Layer 9 of a small transformer language model trained on English Wikipedia (14 layers, counted from 0, width 96).
A neuron's activation on a vector x is SiLU(gate . x) times (in . x), where the dot is the dot product.

Input weights of the MLP neurons that the questions are about. A number n stands for (n - 500) times 0.001.
n63 gate: 426 327 329 440 355 596 322 455 788 717 330 557 514 610 606 389 750 396 585 539 626 184 645 449 330 452 219 477 438 439 462 689 577 519 568 645 728 420 666 368 290 556 937 437 263 412 581 688 363 733 495 570 376 698 533 372 491 472 409 266 455 227 679 672 225 495 365 397 483 651 532 490 524 323 703 723 705 632 453 638 490 394 262 302 423 693 468 797 553 591 621 708 235 265 560 379
n77 gate: 445 375 606 542 617 510 285 549 375 417 481 801 533 682 329 528 528 571 364 456 388 395 701 367 262 538 444 545 601 707 438 476 399 695 573 206 644 416 571 443 547 495 482 524 294 394 481 683 166 372 268 594 239 201 566 382 12 604 562 456 786 356 592 624 722 351 331 711 443 628 704 414 396 404 560 485 663 524 928 403 460 474 495 777 519 653 681 585 515 361 528 468 382 228 329 241
n126 gate: 844 351 410 890 377 491 609 530 370 460 509 217 385 546 263 482 418 614 372 472 600 899 486 500 531 519 514 394 727 541 634 566 223 362 139 399 743 280 606 505 355 868 413 603 623 626 578 327 495 679 590 677 602 439 518 696 808 468 366 656 623 481 458 569 344 715 350 746 445 571 563 444 555 491 469 453 532 427 392 679 630 624 471 673 332 462 513 591 693 746 433 531 519 231 393 433
n183 gate: 438 476 676 418 528 394 330 591 465 461 623 464 814 488 486 551 552 369 639 401 439 427 345 430 698 691 516 592 242 603 565 568 459 424 529 542 370 297 604 460 441 583 462 651 504 688 420 508 552 632 272 773 713 553 308 492 291 516 476 574 750 459 422 508 496 683 541 440 415 570 578 387 336 306 426 348 560 165 480 481 538 418 551 790 236 370 712 464 635 492 406 535 745 313 469 743
n63 in: 919 391 459 564 324 448 431 447 463 231 605 731 307 282 480 382 560 342 607 688 553 495 546 709 459 661 333 397 618 630 533 504 395 514 447 643 592 412 458 224 398 699 553 380 600 363 809 620 235 617 174 699 563 443 603 403 706 696 542 611 428 509 533 509 640 215 519 416 573 310 692 472 239 618 218 395 438 463 606 605 235 574 460 300 604 223 207 440 270 406 683 354 573 352 678 335
n77 in: 681 487 403 728 632 548 445 557 564 420 363 574 799 627 507 462 470 234 517 344 173 107 675 475 258 360 628 666 391 285 587 540 716 431 787 178 352 581 669 509 581 466 471 407 344 154 383 573 461 439 479 410 684 399 474 567 396 370 383 429 450 404 310 395 474 533 408 337 389 462 411 395 194 500 639 549 607 341 453 248 419 516 634 371 452 332 610 405 673 526 331 546 482 590 508 441
n126 in: 525 452 550 621 466 509 610 415 450 308 759 513 638 574 640 604 483 496 577 270 589 630 572 496 214 448 398 352 428 257 219 616 728 573 772 557 433 528 637 714 436 576 716 535 591 374 577 776 641 728 513 496 517 841 504 335 616 607 578 571 809 383 277 301 774 451 316 645 421 396 282 292 277 452 379 456 542 393 424 538 563 568 266 500 578 286 504 381 333 426 336 383 593 466 400 513
n183 in: 372 543 489 432 370 445 504 529 401 500 330 500 574 653 517 692 608 550 358 592 489 402 584 616 399 563 343 537 822 596 500 592 555 333 524 578 515 365 453 608 546 650 603 559 360 617 326 688 515 411 462 504 665 464 399 436 384 512 566 273 485 339 464 652 698 482 950 335 500 448 602 335 689 610 357 583 336 438 626 432 455 417 591 646 453 643 716 604 857 711 530 470 360 262 477 549

Each question shows a token from some text and the vector x that enters the MLP there. A number n stands for (n - 500) times 0.014.

" end": 535 514 520 572 488 475 475 427 387 411 367 575 344 436 551 404 544 542 525 477 480 406 556 477 523 517 529 512 202 538 415 489 300 456 414 426 494 433 556 449 461 488 554 480 603 349 621 421 489 467 523 576 481 415 512 447 392 530 598 629 432 381 587 422 572 413 505 458 437 517 500 583 394 628 658 572 404 492 291 591 565 490 457 445 526 411 536 386 490 446 590 372 536 565 556 483
The neuron with the highest activation: n183

"ap": 448 351 455 608 425 564 467 501 492 588 464 407 491 515 515 416 530 447 681 445 492 547 521 414 497 489 485 674 624 466 442 464 650 518 518 403 437 539 457 590 525 395 546 474 381 573 419 573 543 496 524 437 532 470 482 635 435 542 542 470 496 526 429 434 595 563 386 454 450 486 578 388 455 627 610 483 222 488 535 355 542 378 600 606 509 435 694 349 441 453 506 429 492 530 542 589
Which three neurons fire most, strongest first? n77, n183, n63

"s": 622 434 620 530 585 530 446 393 618 580 357 460 335 474 471 507 518 471 480 441 556 517 443 460 601 580 417 493 400 626 398 362 547 507 500 374 575 608 553 605 574 495 426 495 531 429 410 563 548 607 431 659 467 528 465 612 453 493 729 554 327 543 599 479 430 621 520 455 510 391 529 562 629 608 450 392 396 521 497 542 534 544 526 547 613 559 518 495 524 469 580 398 522 518 626 614
The two highest activations, in order: n77, n126

" \"": 394 505 456 601 535 305 445 499 516 471 520 553 622 444 649 586 489 489 434 453 572 597 620 474 548 453 566 664 352 382 490 388 574 655 584 494 530 445 516 564 543 419 522 558 582 329 503 508 568 412 593 664 542 450 442 638 443 595 659 539 415 549 513 460 539 598 432 541 469 489 476 496 413 516 308 532 449 369 648 468 409 484 446 474 503 490 590 564 563 546 536 497 494 561 570 467
The neuron with the highest activation: n77

"2": 489 475 423 585 614 568 546 445 535 643 540 572 523 444 576 360 501 423 568 472 465 563 457 553 560 459 545 582 399 427 461 387 493 498 582 394 471 651 570 475 452 508 261 486 606 402 523 470 439 456 568 435 637 624 543 525 502 473 561 539 372 520 399 528 534 611 422 634 456 500 395 559 625 622 528 400 577 434 402 466 458 450 596 550 391 485 496 609 541 518 478 396 505 676 413 538
The two highest activations, in order: n183, n63

"K": 585 597 456 357 458 601 561 492 404 278 480 489 446 587 525 434 464 398 553 462 550 581 565 452 574 458 499 536 343 502 537 412 344 401 472 427 502 572 491 398 671 623 306 425 659 460 469 533 553 515 542 464 392 496 446 499 379 368 522 376 516 416 483 440 533 590 409 416 609 545 461 553 466 475 423 464 454 602 630 330 476 561 490 550 392 520 524 417 477 492 495 362 488 546 534 536
Which three neurons fire most, strongest first? n77, n126, n63

" A": 568 539 423 540 416 433 488 512 475 520 552 562 425 541 792 527 483 498 570 431 559 568 442 497 523 519 542 419 492 495 494 292 431 508 524 536 446 564 382 544 465 434 576 534 685 417 528 540 504 576 535 448 488 419 440 512 526 558 486 535 439 471 467 491 520 448 334 439 653 454 455 523 436 461 464 499 456 473 504 396 472 510 484 621 467 499 549 450 451 518 522 454 497 604 581 471
The most active neuron and its activation: n183, at about 0.66

" in": 367 479 561 490 357 533 393 515 520 536 479 424 330 438 573 453 549 510 550 566 536 594 376 475 485 396 483 509 382 456 519 353 545 489 490 484 341 449 458 481 432 563 473 434 758 498 464 535 480 623 518 534 486 510 470 649 488 414 503 514 479 502 554 536 449 403 515 467 432 464 415 532 463 406 454 562 335 323 380 467 562 429 501 510 404 519 615 468 659 559 584 480 436 385 612 356
The neuron with the highest activation: n183

"ch": 448 519 611 574 437 570 443 449 489 600 477 517 481 519 418 477 527 489 552 419 505 483 487 503 473 570 425 446 469 381 408 470 572 590 465 570 529 444 438 417 563 519 463 427 649 452 511 488 583 477 786 461 517 556 522 526 420 485 525 458 612 354 599 520 488 499 482 518 595 556 516 730 460 411 538 340 229 569 532 420 365 466 497 448 625 546 591 370 599 607 438 457 551 577 418 625
The two highest activations, in order: n63, n77

" The": 587 445 464 625 500 428 585 494 467 484 535 531 574 501 646 587 463 578 599 341 566 654 483 484 457 414 487 437 498 425 457 335 333 498 566 438 466 513 382 468 552 544 516 626 711 406 519 472 394 518 580 538 540 400 485 533 465 419 447 476 529 522 421 431 467 557 428 617 538 430 485 495 520 552 414 546 297 428 366 495 436 507 487 573 483 453 547 448 405 630 414 534 504 532 654 510
The neuron with the highest activation: n126

"ish": 517 460 414 464 419 560 574 463 452 536 632 517 429 496 415 503 501 504 484 461 547 530 494 524 504 383 435 508 549 359 351 392 408 501 535 547 519 527 468 518 488 576 360 475 576 538 477 532 452 535 673 431 406 511 491 562 471 529 505 556 478 359 560 422 437 388 490 644 556 487 318 582 458 496 452 472 268 582 560 425 528 526 592 396 585 575 523 392 390 589 479 307 496 781 432 597
The neuron with the highest activation: n77

",": 412 525 393 346 552 502 575 372 425 547 462 381 381 431 554 543 523 544 437 517 462 540 476 414 489 532 630 500 534 473 433 440 460 477 520 574 509 477 420 551 492 323 405 391 844 485 462 568 531 498 513 566 477 560 465 409 508 474 532 478 381 479 424 457 556 526 537 535 430 377 498 509 405 473 480 481 283 422 452 462 483 403 489 482 566 547 577 581 411 624 450 421 452 506 632 452
The neuron with the highest activation: n77

"ou": 492 544 514 561 504 365 414 551 431 480 591 574 537 518 540 325 483 473 522 559 555 439 468 403 480 416 480 518 504 508 618 301 500 354 519 504 533 532 501 526 506 373 455 452 532 327 648 489 490 330 378 508 508 530 555 567 382 558 676 540 469 555 416 576 404 435 559 482 669 426 440 529 465 528 433 382 341 469 520 559 389 537 488 498 463 410 476 494 432 565 499 588 359 472 552 589
The most active neuron and its activation: n126, at about 0.28

"un": 478 526 529 461 433 468 687 469 521 583 512 410 690 545 450 364 511 610 677 414 494 418 583 537 608 301 545 492 292 442 501 438 494 382 680 469 524 553 580 622 567 471 458 506 414 492 464 511 345 651 481 435 471 446 468 457 432 478 460 587 441 471 558 362 506 458 457 456 499 454 449 509 530 529 576 511 309 542 539 512 484 689 502 414 659 511 489 474 598 548 455 356 440 466 475 547
The neuron with the highest activation: n183

"\n": 492 553 525 675 598 555 566 470 524 549 465 491 470 540 693 531 469 495 527 465 541 439 517 563 603 432 497 572 565 441 517 397 466 469 438 352 507 470 484 495 460 454 497 484 806 545 410 436 597 451 593 510 424 479 453 447 500 447 484 506 398 539 469 487 550 521 512 573 295 563 365 581 395 610 483 423 523 482 607 364 548 512 468 396 587 519 543 538 569 481 526 500 459 463 486 569
The neuron with the highest activation: n63